Layer 5 of a small transformer language model trained on English Wikipedia (26 layers, counted from 0, width 96).
A neuron's activation on a vector x is GELU(weights . x), where the dot is the dot product.

Input weights of the MLP neurons that the questions are about. A number n stands for (n - 500) times 0.002.
n14: 447 380 602 372 465 459 500 443 701 504 617 372 346 764 575 186 591 601 429 361 379 393 545 349 238 399 560 619 654 623 222 656 603 568 449 484 512 504 629 662 409 466 454 692 504 540 415 419 608 646 358 461 484 340 713 702 628 361 425 347 568 460 454 418 634 568 552 581 307 326 701 460 581 445 426 472 306 307 387 648 527 375 650 698 433 473 166 214 548 395 622 353 519 386 508 447
n63: 496 593 666 630 677 517 667 449 417 406 555 492 310 376 525 537 392 472 329 579 413 593 740 279 434 500 576 474 691 496 424 465 224 344 397 454 533 711 586 443 513 556 434 433 444 745 737 565 630 479 670 696 459 416 513 606 130 579 562 714 348 374 191 286 537 408 487 415 376 282 562 575 310 757 204 438 567 670 386 327 656 635 572 579 535 693 569 564 710 480 526 504 374 117 545 496
n101: 317 444 529 445 468 308 544 439 405 332 621 649 500 496 329 508 632 327 744 592 709 581 356 360 511 344 649 562 476 560 489 227 678 354 522 504 604 553 689 466 300 492 500 280 625 715 703 547 404 825 528 516 523 358 492 160 550 500 479 757 634 790 449 369 504 436 379 376 243 622 556 516 660 460 533 568 292 561 447 637 472 557 271 400 466 445 617 523 339 656 492 414 531 302 468 580
n105: 395 380 599 483 474 545 150 622 377 550 370 633 457 496 632 701 143 329 370 248 416 730 650 637 644 629 549 610 527 396 610 421 518 357 448 442 346 285 582 463 447 601 681 223 440 636 388 672 531 487 434 742 500 382 430 681 177 871 691 565 652 633 346 488 360 818 491 179 330 706 553 320 512 496 750 526 368 445 509 445 292 521 599 496 380 578 548 564 513 578 698 446 323 395 395 521
n122: 669 573 647 224 652 686 572 633 476 829 519 283 672 537 481 528 313 287 424 975 400 690 697 548 442 392 510 455 612 598 523 262 465 252 686 659 304 495 368 500 524 304 586 286 141 462 388 570 514 543 381 622 453 472 545 402 230 721 379 727 422 645 724 549 586 447 871 314 334 518 424 352 393 233 470 653 519 605 666 595 646 454 613 433 428 788 631 601 167 430 476 362 715 434 215 536
n155: 412 792 224 531 671 537 246 368 532 578 610 500 543 670 636 631 444 360 462 512 546 473 397 484 873 214 585 775 643 409 631 737 350 626 561 444 704 480 713 626 572 335 263 595 412 524 463 398 399 536 536 472 555 619 466 700 466 560 436 790 341 431 334 541 464 617 722 574 627 443 273 512 519 504 446 392 492 504 239 604 480 600 644 480 545 464 280 500 415 476 401 446 316 428 389 538
n216: 423 543 409 193 458 530 530 596 336 300 539 304 496 332 428 567 708 556 429 462 359 471 330 700 314 483 209 742 539 905 463 488 447 659 555 321 568 556 450 415 411 330 437 504 535 238 422 823 427 411 453 612 525 687 585 446 615 666 513 668 560 410 495 480 357 517 372 438 769 435 403 568 354 466 570 216 309 540 319 293 533 508 491 292 675 847 596 427 432 757 431 600 384 328 618 536
n235: 569 536 566 430 678 480 600 504 440 275 378 420 613 369 528 702 624 387 340 616 329 519 730 536 563 488 673 761 798 569 584 635 359 504 353 564 428 261 516 450 360 591 445 112 471 293 532 551 355 278 412 500 539 607 298 567 74 488 420 366 524 299 280 485 357 488 580 581 385 519 429 616 481 452 500 440 660 473 703 720 681 462 529 372 586 551 590 308 335 500 557 335 621 603 449 511
n240: 472 467 411 532 299 307 525 589 367 359 511 682 377 318 363 432 406 637 458 511 565 486 507 449 537 500 562 489 526 204 545 463 508 585 527 667 786 584 568 591 453 528 340 424 364 428 665 461 354 471 334 521 560 483 626 443 447 424 343 532 680 591 746 551 576 159 456 356 672 638 683 421 173 522 597 370 782 493 463 428 411 386 648 612 530 468 500 479 518 546 633 448 638 371 586 624
n281: 468 485 273 562 381 634 700 658 403 350 686 312 398 536 395 522 567 638 480 470 450 580 539 444 326 394 368 380 358 335 550 479 407 481 419 575 421 363 581 728 278 607 737 543 371 691 329 310 696 463 298 471 302 518 445 394 504 346 627 500 588 413 341 338 515 654 523 740 507 468 597 481 326 716 380 414 564 550 519 399 666 607 577 440 423 559 540 615 258 526 546 261 493 422 712 350
n293: 382 693 531 529 424 474 517 413 217 422 612 688 541 615 385 420 339 484 513 398 387 689 342 500 429 558 371 341 248 445 223 277 606 548 431 372 271 823 701 794 722 297 706 880 309 415 565 454 701 563 216 446 708 733 491 492 580 462 433 563 465 581 563 512 580 321 581 422 711 626 437 572 520 500 583 496 509 536 487 557 362 589 422 432 250 504 187 512 509 438 374 579 575 357 382 577
n320: 631 631 512 476 668 252 431 384 713 583 467 569 343 469 686 652 460 523 219 496 312 621 338 330 399 397 557 487 323 569 566 735 642 607 718 463 557 422 500 398 609 781 773 623 529 387 566 638 411 440 403 647 595 694 436 678 466 370 607 408 459 581 389 489 665 569 545 731 368 442 564 371 436 568 562 532 548 681 644 340 420 535 587 605 262 536 520 263 484 705 376 396 626 152 696 392
n345: 295 567 486 439 479 546 584 617 404 564 328 288 342 410 375 685 500 399 412 698 414 393 682 458 342 527 367 547 355 366 693 279 532 324 376 653 600 633 575 671 559 566 383 484 442 248 507 422 385 517 631 503 439 467 500 425 323 462 452 661 595 570 393 545 590 361 291 574 407 500 562 483 526 690 286 306 573 484 394 453 619 364 450 552 494 432 548 493 503 781 440 436 514 370 400 474
n352: 463 582 142 583 411 596 607 579 542 827 725 517 376 319 385 458 832 424 599 427 399 426 513 496 361 280 861 438 496 710 451 752 500 647 615 474 445 474 718 781 427 553 464 500 429 500 405 458 530 348 296 642 646 308 545 346 571 551 509 601 561 213 505 548 585 496 688 760 479 597 542 598 314 487 469 606 555 581 721 788 651 512 600 143 540 332 487 537 586 608 530 754 463 551 403 549
n365: 695 640 454 608 577 408 484 604 375 450 570 668 524 484 362 742 736 254 354 488 519 539 592 377 489 480 582 732 521 513 602 569 280 529 227 291 541 657 556 440 369 597 586 314 593 407 653 309 422 662 524 436 321 453 483 592 125 688 612 492 359 414 682 531 302 516 316 654 540 640 278 439 640 423 307 622 573 706 318 538 596 632 708 577 443 428 440 566 529 715 654 425 619 387 262 294

Each question shows a token from some text and the vector x that enters the MLP there. A number n stands for (n - 500) times 0.0089.

" domin": 628 483 426 633 528 579 424 433 562 584 432 433 510 514 502 576 374 728 588 627 575 523 519 353 627 571 423 404 389 610 531 410 633 531 610 500 589 437 408 260 512 454 520 352 327 383 684 596 498 480 526 537 513 666 624 426 510 307 756 407 440 486 399 427 474 449 492 665 439 614 635 554 687 452 491 619 452 388 482 502 440 651 747 566 752 340 497 521 527 485 596 346 504 588 403 483
Which neuron fires most, and how strongly? n320, at about 2

"ox": 399 397 375 730 576 550 401 410 460 408 543 599 572 529 514 447 483 772 656 497 605 385 549 537 499 572 699 489 442 502 579 331 686 422 456 527 544 528 415 464 596 335 377 536 400 356 711 614 462 512 423 611 442 549 426 513 376 528 694 411 474 544 629 320 456 580 316 485 509 509 595 635 535 558 549 602 497 404 551 580 534 512 637 490 747 412 472 643 432 548 567 562 653 555 425 190
Which neuron fires most, and how strongly? n240, at about 1.7

" win": 630 490 556 644 615 474 451 473 552 406 476 543 638 562 387 458 381 641 585 593 587 385 476 398 760 598 489 480 403 624 509 434 683 561 619 677 352 435 448 445 399 455 440 423 401 443 566 697 414 398 579 727 472 659 551 539 564 479 621 483 527 373 560 477 585 565 502 670 310 691 682 612 663 518 479 478 406 282 321 575 408 684 569 493 754 498 445 612 457 373 679 545 483 396 556 505
Which neuron lights up most? n101

"rim": 646 429 409 589 572 669 420 279 556 555 561 526 685 422 584 481 432 600 656 534 479 394 489 486 740 608 446 475 435 519 612 304 773 413 534 536 525 578 407 411 390 404 390 386 581 389 502 584 551 547 526 449 412 570 504 529 407 441 635 501 568 557 504 397 393 558 313 803 466 539 706 661 865 541 450 581 361 394 558 487 443 630 632 521 718 653 499 587 512 364 530 521 656 543 568 415
Which neuron fires most, and how strongly? n101, at about 1.5

" Guest": 646 556 585 703 719 672 544 336 597 530 591 452 563 642 358 390 405 730 658 397 610 404 582 354 636 635 471 500 477 582 594 376 553 524 640 415 417 494 462 432 626 446 531 337 385 469 500 537 542 482 555 512 496 592 555 489 487 530 718 318 549 400 516 308 421 496 489 607 492 511 586 691 669 590 533 571 471 426 354 415 432 545 570 538 713 510 488 654 455 503 662 593 653 506 480 336
Which two neurons fire most, strongest first? n63, n365

" and": 555 620 476 616 682 587 342 383 478 533 482 534 570 527 439 551 469 651 679 551 513 277 600 500 606 550 431 532 422 550 531 390 449 406 552 537 551 732 268 568 504 439 415 462 410 384 539 565 508 489 512 497 405 686 542 586 640 435 735 503 534 474 657 332 341 529 419 636 520 631 687 626 772 514 585 390 459 354 515 464 425 619 538 496 796 494 556 540 456 408 589 609 533 459 350 454
Which neuron fires most, and how strongly? n216, at about 1.5

" found": 478 530 578 809 588 448 420 321 612 548 365 569 642 455 352 490 428 688 594 508 498 432 513 540 721 559 540 511 391 629 576 497 438 558 555 475 450 566 338 469 533 517 507 421 488 402 554 497 480 476 580 530 531 598 588 525 389 468 704 324 511 585 482 215 435 449 516 671 450 664 699 596 571 450 595 546 539 341 614 467 390 644 746 558 718 438 475 545 361 417 563 525 552 708 437 304
Which neuron lights up most? n235

" we": 679 495 468 766 475 503 502 398 403 508 422 567 483 641 430 567 518 735 605 544 455 259 621 449 812 486 468 548 435 572 630 322 531 365 611 622 515 483 345 500 414 553 449 383 449 283 615 515 350 389 574 410 420 543 597 518 664 405 674 425 537 572 531 316 324 424 486 594 581 459 744 630 467 493 596 536 437 351 578 592 451 658 623 503 749 500 538 621 387 494 531 549 563 612 504 430
Which neuron fires most, and how strongly? n240, at about 2.2

"mill": 610 512 401 689 534 621 464 297 375 603 684 451 635 549 554 531 322 696 587 537 503 306 382 376 698 594 517 484 434 506 503 344 588 486 565 536 635 396 475 328 599 473 405 476 482 390 538 702 343 470 583 372 435 596 520 496 600 454 689 289 444 401 449 294 515 589 348 623 572 423 726 677 547 563 506 469 415 380 566 542 400 621 766 486 693 468 568 563 470 424 548 523 579 474 427 384
Which neuron lights up most? n155

"=": 452 549 519 643 630 516 471 552 544 587 523 447 452 572 549 511 402 729 511 511 541 423 579 599 723 587 570 339 468 546 593 265 660 458 452 500 517 670 356 495 504 513 551 389 613 342 476 546 604 575 394 591 466 578 384 676 514 456 794 382 492 511 414 374 466 558 438 559 505 619 684 588 566 580 509 514 453 426 600 482 279 633 684 535 765 569 619 601 500 244 606 419 556 577 383 513
Which neuron fires most, and how strongly? n105, at about 4.2

" several": 520 492 520 585 572 670 456 446 461 521 518 478 488 595 461 449 394 600 606 589 595 353 584 437 797 665 536 667 535 528 534 505 524 468 507 382 489 668 483 504 459 567 422 388 457 395 429 602 636 464 496 482 525 613 490 696 615 463 650 473 602 479 549 216 308 477 482 573 481 599 574 694 751 572 571 512 574 445 502 628 320 674 671 587 918 445 403 504 361 507 539 412 513 552 309 319
Which neuron lights up most? n155

" subs": 504 512 563 553 654 459 581 425 434 431 498 525 482 510 451 462 426 710 588 501 558 412 528 444 659 366 507 467 503 686 572 400 740 416 603 522 443 522 389 421 541 444 587 458 359 267 563 633 531 463 477 521 457 704 511 485 730 343 730 426 540 554 410 479 435 422 372 749 511 616 619 601 637 451 405 432 532 391 454 533 368 715 600 583 632 410 588 618 722 630 592 518 465 669 454 372
Which neuron lights up most? n320

".": 553 553 542 614 708 576 353 459 494 529 518 480 679 572 435 468 467 709 586 617 498 321 488 521 671 542 429 426 381 531 638 249 713 466 537 623 589 692 445 527 618 536 479 444 500 450 589 451 572 529 510 397 560 586 595 590 609 461 801 476 576 485 571 273 451 522 493 616 553 555 799 617 644 458 470 419 572 296 515 479 410 525 671 481 827 465 502 562 537 409 478 578 553 532 492 399
Which neuron lights up most? n345

" by": 628 593 443 656 616 599 352 507 544 475 505 552 572 581 418 465 346 654 643 611 657 295 543 553 635 493 585 441 455 566 627 287 505 379 509 434 464 598 364 549 500 513 499 453 433 348 546 613 603 527 501 471 616 596 469 574 685 523 645 401 522 402 546 295 478 485 396 665 490 629 793 701 652 504 666 367 546 254 433 379 411 643 603 574 596 397 567 542 448 436 697 480 528 600 346 424
Which neuron lights up most? n293

" Pil": 682 510 518 541 555 599 397 437 471 495 571 532 462 531 436 665 372 561 618 553 624 351 609 449 648 531 366 509 463 466 581 438 705 435 684 612 492 546 497 405 687 514 406 273 518 396 625 761 542 430 516 441 502 657 593 566 370 422 716 347 421 497 640 425 487 468 376 693 657 505 718 644 567 590 531 583 502 400 601 533 464 736 607 464 683 475 506 597 418 445 725 519 568 532 423 410
Which neuron lights up most? n235

" Aw": 668 477 593 575 433 657 499 443 445 653 467 447 509 438 377 584 311 544 601 487 569 285 555 429 785 565 403 484 516 514 588 349 519 469 553 627 534 464 485 470 513 404 422 350 435 370 636 564 530 506 465 448 491 657 577 545 521 448 689 367 629 464 579 413 447 537 381 769 609 503 894 659 542 641 496 595 417 336 392 521 395 721 609 455 752 451 605 593 508 448 638 516 542 451 449 537
Which neuron lights up most? n240

"ed": 520 496 480 571 586 609 457 397 643 579 568 481 724 580 434 446 310 826 562 594 592 246 507 433 702 541 487 483 389 568 594 438 485 470 325 333 394 739 321 525 533 459 632 518 400 265 585 550 579 480 557 368 449 500 616 527 552 425 659 489 519 464 619 418 354 564 501 696 411 486 649 615 612 449 541 504 353 468 379 489 397 680 609 470 608 471 410 501 516 339 589 448 647 625 541 338
Which neuron fires most, and how strongly? n14, at about 1.6

"on": 569 438 415 640 545 700 380 427 489 495 664 405 592 724 493 521 468 651 684 529 514 344 516 622 722 682 659 453 515 520 559 339 566 450 433 485 473 611 397 475 671 461 528 463 584 409 577 610 480 595 515 382 435 528 435 451 564 426 695 561 332 432 686 338 486 478 426 669 488 531 730 635 721 535 393 529 468 395 455 490 407 650 641 515 781 569 463 534 477 303 601 498 562 650 380 346
Which neuron lights up most? n365

"When": 616 548 487 674 569 542 510 375 466 524 552 559 625 605 362 400 506 736 652 514 515 322 562 537 467 536 562 579 454 520 594 316 583 418 593 507 492 548 328 459 478 529 386 492 479 237 535 468 471 499 404 533 487 538 642 586 586 440 686 341 509 448 411 344 480 482 436 676 532 687 793 536 608 589 611 557 704 292 462 521 396 648 599 595 890 542 435 492 495 453 704 489 570 622 564 498
Which neuron fires most, and how strongly? n240, at about 2.7

" the": 627 568 462 728 674 580 468 509 466 600 473 529 489 602 404 468 477 658 743 570 481 357 548 461 691 618 511 617 504 493 521 345 689 431 550 579 489 628 326 551 575 450 621 516 461 454 511 515 632 493 481 468 524 619 589 517 669 454 817 467 575 513 600 343 442 517 466 632 532 568 730 603 653 496 509 487 596 328 584 608 494 661 692 476 750 498 456 512 520 414 493 456 551 627 451 390
Which neuron fires most, and how strongly? n293, at about 1.1